Layer 14 of a small transformer language model trained on English Wikipedia (20 layers, counted from 0, width 96).
A neuron's activation on a vector x is GELU(weights . x + bias), where the dot is the dot product.
The model reads these tokens: "===\n" "A" "n" " off" "ens" "ive" " from" " the" " F" "ront"

The vector x that enters this layer's MLP at each token. A number n stands for (n - 128) times 0.043.
0 "===\n": 163, 136, 126, 160, 135, 134, 159, 138, 151, 126, 139, 106, 173, 122, 121, 118, 104, 138, 78, 126, 189, 97, 134, 137, 157, 98, 125, 161, 136, 113, 51, 78, 153, 113, 130, 148, 73, 152, 161, 97, 141, 95, 128, 133, 130, 133, 128, 161, 123, 182, 117, 123, 33, 106, 126, 145, 102, 110, 136, 143, 115, 136, 117, 100, 82, 162, 135, 101, 173, 175, 102, 133, 129, 107, 144, 73, 153, 129, 108, 94, 140, 150, 141, 105, 139, 160, 155, 143, 108, 72, 126, 149, 169, 124, 151, 137
1 "A": 128, 132, 147, 155, 130, 146, 142, 120, 127, 131, 116, 123, 171, 139, 120, 114, 112, 148, 72, 121, 141, 98, 116, 137, 158, 126, 149, 191, 107, 90, 74, 112, 122, 159, 125, 131, 131, 134, 227, 129, 109, 148, 78, 103, 120, 122, 132, 137, 128, 136, 82, 101, 82, 126, 114, 119, 111, 102, 114, 133, 163, 126, 176, 132, 77, 182, 129, 119, 210, 158, 156, 117, 82, 76, 81, 85, 140, 118, 148, 119, 158, 174, 166, 111, 111, 127, 120, 125, 160, 112, 157, 99, 103, 95, 156, 130
2 "n": 153, 134, 125, 112, 165, 143, 106, 185, 140, 145, 153, 91, 147, 180, 156, 121, 97, 137, 116, 109, 202, 104, 87, 120, 120, 114, 139, 137, 104, 145, 122, 152, 119, 78, 103, 152, 95, 133, 225, 145, 103, 148, 155, 98, 118, 151, 139, 85, 119, 93, 121, 105, 74, 74, 140, 103, 101, 141, 81, 136, 143, 133, 148, 133, 107, 203, 118, 166, 149, 160, 124, 106, 94, 142, 106, 112, 135, 99, 140, 96, 158, 81, 141, 104, 131, 125, 97, 149, 140, 107, 158, 90, 111, 116, 149, 131
3 " off": 180, 89, 157, 145, 136, 135, 145, 140, 158, 143, 118, 103, 169, 123, 121, 116, 128, 124, 113, 99, 143, 79, 106, 111, 142, 74, 149, 137, 136, 128, 124, 133, 142, 96, 115, 168, 27, 146, 165, 156, 98, 149, 124, 98, 112, 116, 149, 117, 120, 130, 131, 131, 93, 105, 141, 157, 150, 44, 143, 152, 143, 125, 91, 26, 145, 176, 161, 196, 124, 162, 138, 151, 107, 145, 110, 131, 150, 109, 142, 92, 178, 140, 110, 82, 141, 120, 181, 163, 118, 100, 183, 123, 87, 67, 104, 128
4 "ens": 141, 132, 157, 167, 94, 135, 117, 143, 149, 158, 143, 143, 141, 87, 131, 119, 171, 118, 122, 130, 161, 141, 95, 117, 103, 93, 104, 132, 87, 156, 80, 131, 145, 107, 111, 195, 43, 177, 116, 121, 94, 123, 114, 130, 150, 170, 123, 101, 110, 131, 135, 84, 131, 75, 146, 122, 84, 90, 157, 171, 131, 142, 160, 134, 189, 196, 110, 161, 180, 137, 121, 130, 122, 133, 115, 96, 170, 126, 114, 95, 164, 147, 171, 92, 135, 112, 136, 123, 88, 109, 111, 116, 71, 133, 109, 128
5 "ive": 143, 109, 127, 130, 130, 107, 173, 77, 161, 117, 139, 133, 151, 99, 122, 142, 135, 113, 103, 123, 133, 106, 153, 114, 153, 121, 132, 152, 116, 98, 88, 143, 118, 118, 107, 175, 14, 116, 135, 118, 105, 145, 117, 98, 125, 106, 115, 129, 152, 119, 129, 127, 118, 128, 143, 115, 108, 114, 151, 156, 137, 125, 154, 158, 132, 203, 165, 159, 192, 168, 113, 111, 128, 132, 108, 36, 153, 107, 130, 159, 169, 135, 161, 138, 112, 103, 126, 146, 104, 146, 164, 124, 110, 142, 107, 121
6 " from": 160, 129, 141, 127, 169, 105, 152, 123, 150, 120, 145, 140, 153, 141, 131, 113, 106, 132, 134, 142, 133, 75, 117, 148, 146, 109, 133, 138, 129, 143, 109, 99, 159, 151, 121, 144, 22, 108, 181, 124, 115, 140, 103, 113, 101, 111, 127, 149, 139, 135, 107, 148, 107, 103, 135, 122, 112, 118, 143, 152, 126, 141, 142, 121, 139, 173, 125, 113, 164, 165, 116, 118, 101, 131, 140, 7, 168, 137, 148, 100, 155, 135, 126, 114, 138, 129, 162, 139, 126, 89, 114, 140, 101, 118, 135, 124
7 " the": 153, 166, 151, 117, 142, 129, 158, 144, 124, 133, 150, 122, 162, 127, 113, 120, 124, 134, 91, 144, 111, 71, 137, 132, 126, 116, 128, 130, 107, 141, 110, 89, 152, 133, 95, 136, 72, 115, 184, 150, 121, 108, 120, 121, 127, 114, 120, 152, 127, 131, 85, 149, 97, 78, 206, 127, 104, 139, 126, 119, 127, 131, 120, 129, 115, 178, 146, 124, 188, 171, 132, 131, 123, 102, 134, 13, 162, 141, 125, 116, 158, 107, 124, 152, 160, 124, 131, 122, 122, 103, 135, 122, 112, 119, 170, 128
8 " F": 147, 130, 158, 158, 152, 141, 157, 114, 125, 130, 133, 105, 143, 150, 122, 150, 92, 162, 95, 127, 109, 29, 127, 122, 142, 116, 128, 144, 119, 118, 140, 88, 115, 122, 73, 128, 103, 140, 211, 172, 134, 110, 133, 118, 113, 111, 160, 158, 95, 103, 128, 42, 72, 142, 117, 133, 82, 116, 158, 154, 118, 112, 177, 98, 181, 173, 136, 148, 130, 145, 129, 129, 97, 119, 141, 121, 150, 128, 172, 121, 131, 129, 144, 84, 158, 98, 136, 103, 141, 98, 193, 83, 86, 168, 113, 153
9 "ront": 144, 155, 131, 134, 101, 115, 196, 104, 163, 118, 98, 96, 133, 155, 123, 165, 130, 125, 85, 147, 182, 82, 146, 112, 108, 134, 165, 123, 72, 140, 174, 128, 129, 95, 131, 118, 47, 125, 142, 154, 75, 105, 111, 114, 119, 97, 122, 165, 138, 88, 100, 99, 74, 94, 159, 120, 117, 128, 142, 123, 108, 115, 100, 114, 158, 190, 197, 131, 168, 146, 156, 149, 102, 206, 181, 101, 135, 132, 125, 176, 130, 105, 147, 104, 131, 110, 148, 151, 169, 119, 121, 91, 64, 126, 143, 110

Each question shows the input weights of one neuron of the MLP. A number n stands for (n - 128) times 0.0073.

n344 (bias -0.046): 132, 147, 134, 148, 117, 114, 124, 128, 155, 121, 141, 98, 120, 61, 113, 126, 131, 138, 135, 154, 131, 104, 144, 96, 137, 138, 127, 102, 141, 144, 128, 165, 161, 114, 114, 117, 140, 117, 114, 138, 123, 159, 101, 122, 128, 158, 147, 144, 123, 119, 95, 127, 117, 123, 144, 164, 119, 144, 131, 126, 115, 112, 127, 121, 116, 136, 126, 110, 114, 111, 124, 122, 138, 120, 156, 124, 104, 124, 132, 150, 131, 139, 129, 136, 147, 144, 137, 150, 142, 133, 132, 128, 143, 129, 143, 125
On which token does it fire most, and how strongly? 9 "ront", at about 1.4

n124 (bias -0.118): 103, 132, 145, 108, 131, 110, 127, 101, 110, 120, 127, 96, 122, 138, 109, 120, 139, 100, 130, 135, 140, 143, 137, 133, 138, 150, 109, 130, 115, 144, 93, 116, 125, 112, 100, 116, 127, 101, 135, 129, 120, 137, 150, 127, 135, 125, 145, 139, 109, 142, 112, 142, 161, 131, 117, 138, 126, 168, 157, 128, 124, 128, 145, 146, 104, 145, 125, 138, 138, 138, 79, 149, 152, 134, 106, 141, 133, 116, 118, 128, 132, 98, 146, 134, 136, 118, 123, 97, 136, 122, 100, 120, 150, 142, 119, 99
Which token does this neuron like most? 5 "ive"

n64 (bias -0.073): 107, 144, 146, 102, 166, 116, 145, 135, 140, 104, 140, 151, 132, 105, 126, 143, 136, 137, 142, 139, 151, 124, 122, 145, 136, 90, 100, 96, 113, 130, 117, 135, 108, 131, 172, 123, 125, 139, 112, 135, 171, 150, 132, 93, 113, 163, 114, 121, 131, 141, 131, 132, 106, 137, 125, 135, 119, 125, 124, 105, 129, 128, 126, 103, 166, 117, 111, 157, 120, 138, 133, 97, 127, 132, 132, 144, 125, 136, 132, 113, 127, 135, 112, 121, 134, 110, 135, 96, 116, 128, 136, 150, 129, 154, 141, 150
Its three highest activations, in order, are on tokens 4 "ens", 3 " off", 8 " F"

n36 (bias -0.073): 136, 150, 155, 125, 109, 124, 113, 150, 144, 116, 151, 140, 131, 127, 139, 131, 150, 136, 130, 165, 120, 134, 131, 118, 138, 142, 114, 123, 117, 141, 126, 162, 150, 85, 133, 111, 111, 118, 128, 133, 126, 127, 116, 101, 122, 125, 126, 129, 110, 113, 128, 123, 134, 125, 122, 113, 145, 133, 126, 114, 122, 124, 133, 131, 140, 127, 129, 123, 135, 151, 108, 153, 139, 140, 140, 130, 126, 162, 121, 122, 140, 144, 112, 132, 126, 108, 145, 105, 125, 110, 50, 157, 148, 104, 112, 132
Its three highest activations, in order, are on tokens 4 "ens", 6 " from", 9 "ront"

n26 (bias -0.090): 127, 126, 123, 112, 142, 139, 119, 122, 142, 133, 93, 106, 133, 126, 121, 151, 139, 133, 129, 156, 137, 117, 117, 134, 129, 93, 139, 125, 152, 169, 123, 134, 92, 131, 129, 130, 152, 129, 105, 108, 123, 117, 122, 137, 143, 142, 127, 141, 112, 171, 124, 157, 103, 163, 132, 156, 169, 137, 113, 118, 102, 119, 111, 74, 143, 112, 103, 172, 84, 149, 152, 121, 125, 93, 130, 129, 97, 136, 121, 112, 139, 125, 85, 153, 112, 102, 132, 143, 143, 138, 105, 141, 137, 112, 126, 153
On which token does it fire most, and how strongly? 3 " off", at about 1.8

n331 (bias -0.111): 157, 148, 145, 104, 130, 119, 113, 114, 114, 127, 125, 107, 151, 120, 117, 111, 111, 138, 140, 143, 126, 133, 138, 143, 87, 129, 124, 85, 111, 133, 110, 137, 112, 123, 126, 125, 141, 100, 123, 142, 151, 146, 142, 125, 144, 147, 144, 74, 155, 130, 121, 128, 115, 160, 112, 140, 112, 166, 107, 150, 169, 161, 117, 129, 146, 147, 122, 129, 118, 120, 126, 100, 165, 136, 121, 124, 103, 148, 111, 93, 131, 146, 100, 122, 135, 147, 141, 98, 135, 112, 131, 133, 135, 164, 147, 127
Which token does this neuron like most? 2 "n"

n310 (bias -0.089): 136, 169, 126, 164, 104, 107, 86, 168, 152, 141, 117, 122, 134, 110, 129, 149, 149, 136, 153, 118, 125, 134, 126, 140, 93, 122, 160, 124, 132, 142, 128, 141, 106, 109, 134, 138, 133, 112, 74, 126, 135, 125, 133, 145, 113, 124, 130, 103, 118, 151, 135, 125, 106, 98, 109, 162, 105, 138, 164, 119, 137, 150, 147, 121, 96, 120, 119, 127, 137, 127, 119, 135, 144, 100, 100, 128, 138, 128, 137, 105, 143, 135, 126, 162, 138, 153, 117, 129, 124, 108, 139, 132, 125, 172, 105, 118
Which token does this neuron like most? 4 "ens"

n238 (bias -0.048): 111, 133, 152, 82, 163, 147, 143, 113, 135, 127, 137, 102, 127, 119, 131, 146, 121, 114, 152, 112, 116, 130, 143, 136, 72, 140, 135, 124, 167, 126, 114, 156, 125, 122, 123, 142, 137, 127, 127, 128, 141, 161, 107, 122, 135, 152, 146, 121, 135, 168, 100, 137, 111, 120, 105, 138, 127, 131, 116, 129, 105, 120, 123, 104, 92, 110, 148, 142, 132, 120, 119, 143, 138, 144, 97, 109, 99, 107, 120, 122, 149, 120, 132, 110, 145, 124, 104, 123, 126, 132, 134, 154, 162, 139, 113, 130
On which two tokens does it fire most, strongest first? 2 "n", 0 "===\n"

n31 (bias -0.060): 136, 141, 135, 140, 160, 108, 151, 152, 156, 107, 129, 137, 125, 122, 124, 123, 135, 126, 176, 119, 96, 135, 127, 131, 135, 121, 132, 133, 134, 123, 107, 149, 131, 128, 116, 101, 124, 125, 128, 109, 147, 151, 100, 149, 109, 110, 133, 125, 154, 118, 106, 145, 129, 130, 138, 147, 135, 134, 134, 114, 150, 141, 148, 104, 114, 135, 106, 104, 139, 149, 114, 145, 122, 107, 115, 118, 132, 142, 149, 116, 106, 131, 114, 127, 123, 105, 158, 121, 153, 138, 129, 134, 110, 114, 130, 111
Its three highest activations, in order, are on tokens 6 " from", 1 "A", 7 " the"

n130 (bias -0.070): 119, 123, 160, 129, 137, 122, 138, 165, 124, 146, 137, 117, 136, 126, 128, 123, 155, 167, 125, 117, 106, 133, 133, 153, 123, 151, 135, 116, 161, 129, 115, 120, 130, 146, 107, 130, 131, 108, 127, 152, 140, 126, 120, 136, 139, 125, 134, 174, 125, 143, 122, 134, 109, 124, 131, 137, 124, 121, 120, 122, 122, 130, 136, 108, 134, 88, 111, 109, 103, 134, 86, 88, 128, 144, 142, 121, 115, 144, 116, 117, 132, 134, 116, 117, 129, 100, 129, 111, 133, 128, 143, 125, 116, 148, 116, 110
Which token does this neuron like most? 8 " F"

n20 (bias -0.067): 118, 117, 112, 98, 104, 133, 105, 108, 147, 125, 127, 127, 146, 161, 129, 125, 132, 117, 108, 134, 128, 137, 133, 120, 122, 136, 123, 118, 126, 134, 94, 143, 113, 117, 148, 100, 117, 112, 118, 136, 139, 131, 115, 104, 147, 99, 123, 148, 114, 134, 114, 107, 144, 147, 146, 144, 135, 152, 133, 139, 163, 105, 149, 135, 117, 116, 112, 118, 137, 138, 108, 156, 155, 117, 118, 131, 105, 144, 85, 162, 133, 126, 107, 145, 134, 129, 123, 105, 110, 136, 123, 144, 123, 134, 145, 123
Which token does this neuron like most? 5 "ive"

n173 (bias -0.094): 157, 139, 96, 133, 129, 158, 127, 145, 131, 146, 147, 134, 126, 99, 90, 172, 132, 113, 130, 140, 111, 126, 123, 173, 129, 120, 115, 77, 129, 169, 137, 98, 116, 139, 150, 123, 132, 130, 127, 129, 107, 148, 164, 116, 92, 110, 94, 132, 128, 142, 135, 134, 134, 116, 129, 145, 148, 151, 154, 142, 139, 136, 111, 120, 126, 123, 108, 129, 125, 142, 93, 125, 149, 129, 126, 114, 131, 145, 89, 156, 126, 95, 114, 133, 122, 135, 107, 127, 131, 139, 135, 154, 138, 154, 129, 104
Which token does this neuron like most? 7 " the"

n273 (bias -0.052): 137, 133, 143, 141, 110, 117, 133, 157, 104, 125, 157, 116, 129, 103, 130, 139, 120, 131, 112, 132, 127, 107, 130, 140, 116, 109, 122, 125, 111, 120, 137, 126, 133, 125, 114, 115, 128, 156, 112, 112, 172, 113, 133, 119, 130, 123, 122, 112, 132, 123, 125, 127, 124, 111, 122, 131, 136, 136, 126, 109, 135, 150, 130, 128, 122, 141, 144, 121, 133, 138, 129, 141, 138, 143, 156, 141, 146, 117, 135, 119, 136, 113, 123, 159, 143, 117, 121, 122, 147, 133, 106, 115, 120, 114, 144, 141
On which token does it fire most, and how strongly? 7 " the", at about 1.9